Layer 10 of a small transformer language model trained on English Wikipedia (13 layers, counted from 0, width 64).
A neuron adds its activation times its output weights to the MLP's output. To switch it off is to set its activation to zero at one token and run the rest of the model.

Output weights of the MLP neurons that the questions are about. A number n stands for (n - 128) times 0.013.
n25: 111, 84, 107, 115, 111, 131, 122, 119, 160, 80, 125, 142, 142, 130, 123, 166, 107, 121, 132, 153, 95, 134, 89, 134, 159, 116, 85, 130, 116, 144, 90, 171, 106, 118, 130, 153, 146, 127, 98, 132, 137, 145, 157, 148, 135, 161, 136, 122, 144, 142, 105, 114, 140, 145, 126, 88, 134, 160, 188, 128, 93, 128, 125, 129
n79: 110, 100, 189, 98, 121, 173, 103, 76, 86, 147, 134, 138, 128, 143, 117, 158, 79, 147, 114, 156, 133, 135, 90, 107, 124, 170, 143, 151, 130, 134, 107, 110, 150, 102, 110, 105, 136, 145, 107, 113, 120, 154, 162, 100, 137, 91, 145, 142, 104, 195, 112, 125, 155, 112, 156, 84, 122, 169, 161, 147, 94, 157, 114, 138
n103: 163, 166, 246, 121, 131, 155, 143, 167, 208, 137, 94, 152, 101, 124, 122, 127, 81, 147, 158, 105, 69, 81, 136, 69, 132, 88, 172, 178, 73, 128, 160, 127, 83, 146, 139, 204, 104, 235, 103, 133, 129, 136, 54, 110, 99, 97, 112, 111, 115, 113, 145, 36, 114, 145, 96, 133, 82, 116, 115, 121, 136, 148, 93, 193
n117: 101, 56, 118, 145, 110, 127, 118, 125, 108, 126, 127, 120, 148, 152, 111, 158, 144, 97, 136, 109, 117, 141, 107, 166, 168, 135, 180, 151, 69, 129, 160, 205, 148, 111, 111, 188, 173, 160, 88, 114, 145, 139, 125, 151, 125, 119, 117, 91, 89, 115, 141, 145, 131, 120, 125, 126, 171, 94, 93, 128, 119, 122, 76, 118
n119: 139, 104, 147, 161, 75, 132, 135, 118, 135, 138, 134, 117, 164, 100, 174, 103, 134, 134, 144, 129, 139, 108, 122, 142, 99, 130, 104, 85, 99, 127, 145, 122, 120, 131, 122, 139, 152, 95, 117, 156, 149, 141, 108, 104, 128, 167, 123, 112, 162, 129, 152, 125, 161, 114, 166, 90, 121, 133, 194, 67, 134, 132, 132, 121
n120: 155, 177, 128, 115, 169, 141, 110, 137, 134, 117, 120, 142, 92, 66, 109, 148, 119, 163, 109, 126, 86, 121, 108, 75, 105, 143, 122, 85, 114, 134, 144, 84, 127, 152, 114, 118, 161, 181, 110, 138, 172, 118, 150, 152, 90, 100, 135, 121, 146, 181, 153, 111, 165, 148, 116, 99, 122, 129, 92, 112, 123, 149, 124, 169
n149: 98, 110, 121, 164, 90, 125, 163, 89, 124, 120, 131, 117, 158, 151, 148, 131, 112, 172, 133, 133, 172, 152, 103, 153, 153, 68, 133, 163, 136, 97, 101, 153, 158, 163, 141, 102, 160, 124, 101, 113, 94, 143, 134, 110, 142, 148, 124, 105, 189, 139, 119, 128, 100, 149, 81, 145, 132, 141, 87, 118, 65, 102, 144, 125
n158: 111, 181, 156, 157, 101, 125, 124, 130, 64, 115, 146, 82, 145, 132, 108, 112, 135, 122, 141, 148, 124, 184, 130, 127, 142, 114, 121, 113, 141, 145, 193, 141, 103, 175, 89, 162, 89, 90, 150, 165, 96, 142, 115, 112, 64, 151, 138, 113, 114, 88, 130, 151, 160, 74, 107, 148, 135, 123, 106, 124, 145, 148, 153, 131
n189: 107, 96, 97, 106, 82, 158, 135, 148, 144, 113, 134, 115, 77, 146, 127, 157, 138, 180, 122, 144, 130, 146, 122, 189, 161, 93, 127, 129, 99, 93, 123, 124, 113, 84, 125, 100, 111, 145, 126, 143, 75, 142, 151, 133, 157, 120, 91, 125, 115, 141, 144, 128, 147, 105, 196, 123, 106, 156, 141, 116, 128, 133, 137, 157
n191: 121, 138, 124, 115, 117, 64, 112, 126, 100, 129, 87, 144, 174, 96, 136, 109, 109, 116, 147, 103, 140, 139, 152, 146, 166, 158, 142, 135, 107, 133, 146, 136, 108, 184, 132, 93, 112, 153, 124, 131, 122, 120, 132, 113, 144, 121, 147, 136, 141, 157, 137, 120, 135, 92, 99, 106, 134, 117, 93, 115, 172, 177, 94, 150
n206: 107, 137, 127, 163, 158, 144, 101, 153, 131, 106, 108, 131, 118, 148, 121, 90, 134, 156, 118, 123, 108, 134, 134, 118, 168, 121, 143, 119, 99, 146, 167, 73, 100, 128, 93, 125, 132, 137, 85, 130, 162, 140, 165, 130, 161, 142, 124, 116, 117, 134, 129, 132, 113, 117, 158, 184, 102, 117, 103, 118, 105, 151, 118, 139
n237: 110, 152, 90, 141, 166, 154, 138, 128, 139, 132, 120, 132, 111, 103, 195, 123, 118, 147, 116, 116, 154, 136, 148, 114, 121, 149, 168, 134, 116, 102, 134, 109, 112, 120, 120, 118, 81, 110, 140, 135, 133, 105, 116, 140, 139, 106, 121, 136, 137, 102, 167, 145, 128, 112, 111, 99, 125, 124, 146, 90, 112, 91, 156, 153
n245: 175, 137, 77, 87, 108, 109, 176, 155, 105, 100, 132, 128, 154, 146, 176, 134, 95, 101, 176, 180, 142, 114, 119, 182, 205, 128, 77, 116, 141, 83, 97, 138, 117, 104, 126, 145, 124, 97, 113, 134, 125, 158, 128, 72, 160, 142, 161, 135, 155, 120, 117, 106, 75, 105, 130, 149, 144, 77, 93, 155, 159, 110, 127, 126

Each question names a token from some text and the token that comes next. It shows the activations a of the neurons there, in the order above. A number n stands for (n - 128) times 0.079.

Then comes g, the gradient of the next token's log-probability with respect to the MLP's output, scaled to length 1. A neuron's effect is roughly proportional to its activation times (output weights . g). A number n stands for (n - 128) times 0.0036.

" H", then "ier"
a: 128, 128, 197, 128, 128, 128, 138, 127, 174, 128, 146, 128, 126
g: 143, 98, 172, 166, 46, 133, 150, 100, 159, 108, 140, 114, 136, 144, 120, 108, 120, 181, 109, 85, 124, 114, 134, 163, 148, 78, 113, 181, 151, 186, 171, 105, 64, 100, 50, 115, 152, 118, 110, 106, 113, 141, 151, 156, 185, 180, 114, 96, 151, 114, 102, 128, 90, 145, 163, 147, 157, 156, 92, 155, 63, 149, 178, 50
Which neuron, switched off, lowers the next token's probability most? n189

"ium", then " tr"
a: 158, 128, 225, 130, 128, 128, 128, 127, 128, 126, 128, 128, 128
g: 117, 134, 128, 163, 117, 128, 179, 149, 125, 153, 161, 211, 55, 132, 103, 117, 39, 57, 52, 149, 115, 188, 118, 124, 148, 77, 126, 180, 67, 121, 179, 159, 105, 151, 109, 166, 160, 113, 165, 121, 95, 150, 135, 142, 118, 45, 126, 138, 155, 170, 137, 90, 115, 119, 92, 149, 150, 116, 126, 141, 126, 132, 142, 124
Which neuron, switched off, lowers the next token's probability most? n103

"- A", then "le"
a: 127, 126, 217, 144, 128, 128, 128, 146, 135, 128, 154, 128, 132
g: 112, 113, 128, 135, 110, 103, 116, 104, 122, 142, 121, 164, 140, 109, 159, 74, 119, 192, 126, 114, 152, 200, 149, 168, 191, 28, 180, 87, 58, 97, 109, 91, 153, 115, 120, 161, 132, 113, 118, 193, 138, 129, 133, 216, 114, 148, 109, 147, 177, 132, 151, 98, 128, 126, 162, 129, 104, 110, 146, 57, 135, 96, 112, 76
Which neuron, switched off, lowers the next token's probability most? n206

":", then "42"
a: 128, 128, 210, 128, 128, 158, 128, 128, 127, 128, 127, 128, 128
g: 118, 113, 175, 120, 82, 143, 120, 122, 220, 142, 122, 103, 105, 84, 161, 130, 121, 148, 198, 158, 181, 164, 132, 137, 143, 159, 144, 116, 92, 106, 146, 107, 133, 196, 80, 141, 92, 76, 73, 106, 121, 209, 94, 204, 126, 109, 117, 130, 121, 137, 91, 86, 85, 94, 134, 162, 117, 195, 92, 109, 93, 132, 130, 96
Which neuron, switched off, lowers the next token's probability most? n103

"l", then "st"
a: 128, 128, 207, 126, 128, 133, 128, 128, 144, 126, 127, 127, 128
g: 149, 167, 105, 149, 122, 109, 160, 85, 90, 142, 155, 84, 142, 138, 113, 153, 160, 86, 114, 152, 205, 123, 144, 72, 132, 70, 109, 117, 152, 112, 93, 129, 174, 174, 120, 92, 146, 169, 170, 141, 172, 165, 110, 77, 55, 128, 184, 160, 138, 114, 130, 123, 72, 136, 147, 126, 114, 30, 176, 88, 140, 130, 174, 85
Which neuron, switched off, raises the next token's probability most? n103

"2", then " Los Angel"
a: 126, 128, 221, 126, 128, 128, 128, 128, 128, 148, 127, 128, 128
g: 149, 142, 200, 184, 206, 185, 144, 109, 133, 130, 106, 134, 175, 123, 126, 109, 107, 148, 148, 121, 122, 119, 150, 87, 81, 102, 105, 143, 119, 120, 132, 110, 80, 52, 136, 187, 122, 176, 115, 146, 163, 71, 98, 71, 157, 97, 103, 160, 103, 147, 101, 105, 166, 150, 101, 33, 90, 128, 165, 151, 131, 160, 167, 92
Which neuron, switched off, lowers the next token's probability most? n103

"ock", then "ey"
a: 143, 128, 182, 127, 128, 128, 128, 163, 128, 164, 128, 126, 128
g: 153, 125, 169, 100, 88, 113, 126, 136, 135, 101, 168, 133, 138, 192, 109, 190, 143, 140, 129, 96, 124, 114, 96, 113, 148, 118, 122, 174, 169, 99, 104, 100, 141, 33, 156, 159, 109, 166, 94, 176, 138, 143, 156, 156, 147, 150, 162, 95, 158, 91, 134, 82, 130, 140, 108, 143, 120, 62, 51, 200, 59, 74, 176, 117
Which neuron, switched off, raises the next token's probability most? n191

"lin", then " Olymp"
a: 145, 128, 215, 128, 128, 128, 128, 130, 127, 146, 127, 128, 128
g: 143, 86, 142, 190, 164, 175, 168, 151, 116, 124, 161, 197, 91, 116, 169, 83, 98, 90, 118, 138, 108, 128, 107, 90, 111, 76, 112, 122, 147, 190, 159, 78, 117, 104, 166, 175, 136, 88, 144, 105, 178, 120, 113, 143, 111, 67, 137, 68, 113, 165, 89, 62, 214, 125, 121, 123, 128, 122, 164, 147, 112, 127, 172, 84
Which neuron, switched off, raises the next token's probability most? n191

" Le", then "on"
a: 128, 126, 204, 128, 128, 128, 128, 126, 147, 138, 144, 128, 126
g: 125, 93, 204, 115, 57, 121, 134, 147, 131, 121, 163, 131, 206, 125, 128, 53, 71, 147, 166, 142, 71, 172, 108, 151, 118, 154, 127, 115, 98, 154, 102, 148, 114, 80, 132, 94, 136, 88, 162, 167, 193, 175, 199, 148, 144, 90, 100, 129, 137, 114, 144, 74, 97, 90, 163, 174, 90, 144, 86, 110, 106, 132, 158, 125
Which neuron, switched off, lowers the next token's probability most? n206

" E", then "b"
a: 126, 128, 201, 141, 128, 128, 127, 129, 126, 127, 137, 128, 127
g: 107, 171, 98, 198, 83, 103, 202, 112, 96, 110, 163, 139, 166, 38, 118, 138, 109, 108, 164, 122, 190, 180, 119, 127, 145, 161, 118, 111, 130, 126, 58, 162, 136, 164, 126, 118, 184, 109, 96, 144, 163, 160, 159, 149, 99, 96, 149, 134, 122, 160, 160, 64, 141, 78, 100, 123, 64, 113, 108, 75, 106, 168, 132, 118
Which neuron, switched off, raises the next token's probability most? n103

" w", then "alls"
a: 128, 128, 193, 128, 128, 128, 162, 127, 179, 127, 137, 128, 128
g: 90, 154, 145, 132, 119, 129, 152, 109, 128, 110, 125, 183, 134, 114, 158, 62, 107, 137, 166, 50, 61, 128, 167, 68, 108, 147, 183, 61, 68, 78, 140, 107, 173, 164, 132, 190, 130, 172, 164, 119, 148, 136, 178, 127, 161, 94, 127, 190, 99, 104, 172, 109, 111, 88, 78, 145, 152, 137, 117, 107, 122, 107, 175, 143
Which neuron, switched off, raises the next token's probability most? n189

"im", then "ary"
a: 134, 128, 191, 128, 127, 126, 128, 126, 128, 127, 126, 151, 126
g: 158, 57, 128, 111, 84, 92, 128, 85, 125, 66, 101, 179, 97, 193, 197, 149, 134, 158, 99, 120, 113, 117, 122, 181, 134, 115, 128, 137, 96, 140, 133, 68, 120, 105, 173, 147, 121, 115, 85, 125, 199, 117, 172, 139, 162, 122, 120, 159, 186, 67, 141, 127, 159, 65, 126, 119, 119, 157, 114, 125, 89, 158, 100, 212
Which neuron, switched off, lowers the next token's probability most? n237

"ev", then "ig"
a: 127, 130, 232, 127, 128, 128, 128, 128, 128, 129, 162, 155, 126
g: 120, 105, 164, 199, 132, 68, 150, 125, 158, 155, 75, 155, 107, 84, 79, 128, 73, 107, 120, 102, 173, 155, 149, 169, 84, 102, 149, 132, 136, 87, 192, 159, 116, 149, 102, 96, 97, 177, 145, 80, 49, 91, 158, 133, 144, 124, 106, 147, 128, 112, 134, 87, 185, 82, 115, 154, 119, 157, 151, 142, 213, 151, 158, 98
Which neuron, switched off, raises the next token's probability most? n206

" f", then "enc"
a: 128, 128, 203, 128, 126, 128, 126, 126, 126, 128, 150, 128, 128
g: 136, 144, 90, 144, 47, 162, 187, 181, 198, 84, 109, 207, 125, 149, 119, 130, 86, 132, 115, 109, 123, 86, 145, 141, 62, 94, 91, 139, 93, 85, 78, 125, 110, 158, 159, 99, 131, 127, 221, 115, 121, 150, 152, 142, 176, 124, 149, 97, 118, 148, 155, 134, 93, 115, 165, 61, 129, 145, 133, 101, 128, 123, 186, 111
Which neuron, switched off, raises the next token's probability most? n206

"\n", then "- K"
a: 128, 161, 165, 128, 127, 128, 126, 130, 132, 128, 127, 128, 126
g: 146, 176, 116, 183, 114, 128, 88, 156, 95, 93, 128, 168, 121, 183, 130, 136, 192, 135, 174, 127, 159, 83, 110, 128, 154, 67, 14, 196, 118, 165, 111, 72, 112, 98, 140, 103, 61, 116, 115, 98, 103, 142, 84, 157, 92, 139, 149, 102, 101, 164, 188, 110, 137, 154, 109, 131, 131, 159, 130, 145, 113, 156, 119, 171
Which neuron, switched off, raises the next token's probability most? n79

"a", then "hn"
a: 126, 128, 221, 127, 128, 128, 128, 126, 128, 128, 126, 128, 138
g: 209, 128, 124, 120, 172, 139, 145, 124, 111, 128, 135, 96, 117, 157, 158, 121, 110, 132, 136, 174, 204, 153, 83, 205, 110, 121, 124, 65, 169, 107, 124, 161, 132, 104, 116, 168, 55, 89, 87, 157, 156, 102, 110, 93, 109, 133, 201, 103, 190, 123, 139, 78, 103, 174, 62, 136, 157, 120, 110, 91, 100, 87, 140, 106
Which neuron, switched off, lowers the next token's probability most? n245

" ", then "emb"
a: 128, 128, 206, 126, 126, 126, 126, 128, 126, 128, 130, 128, 128
g: 125, 140, 112, 154, 109, 119, 148, 134, 185, 186, 146, 155, 161, 113, 142, 181, 64, 105, 162, 131, 82, 153, 112, 123, 174, 133, 74, 163, 84, 140, 179, 160, 88, 120, 67, 66, 71, 114, 130, 150, 97, 144, 151, 145, 169, 129, 118, 55, 114, 38, 154, 135, 126, 106, 154, 169, 110, 113, 127, 132, 197, 83, 153, 116
Which neuron, switched off, lowers the next token's probability most? n103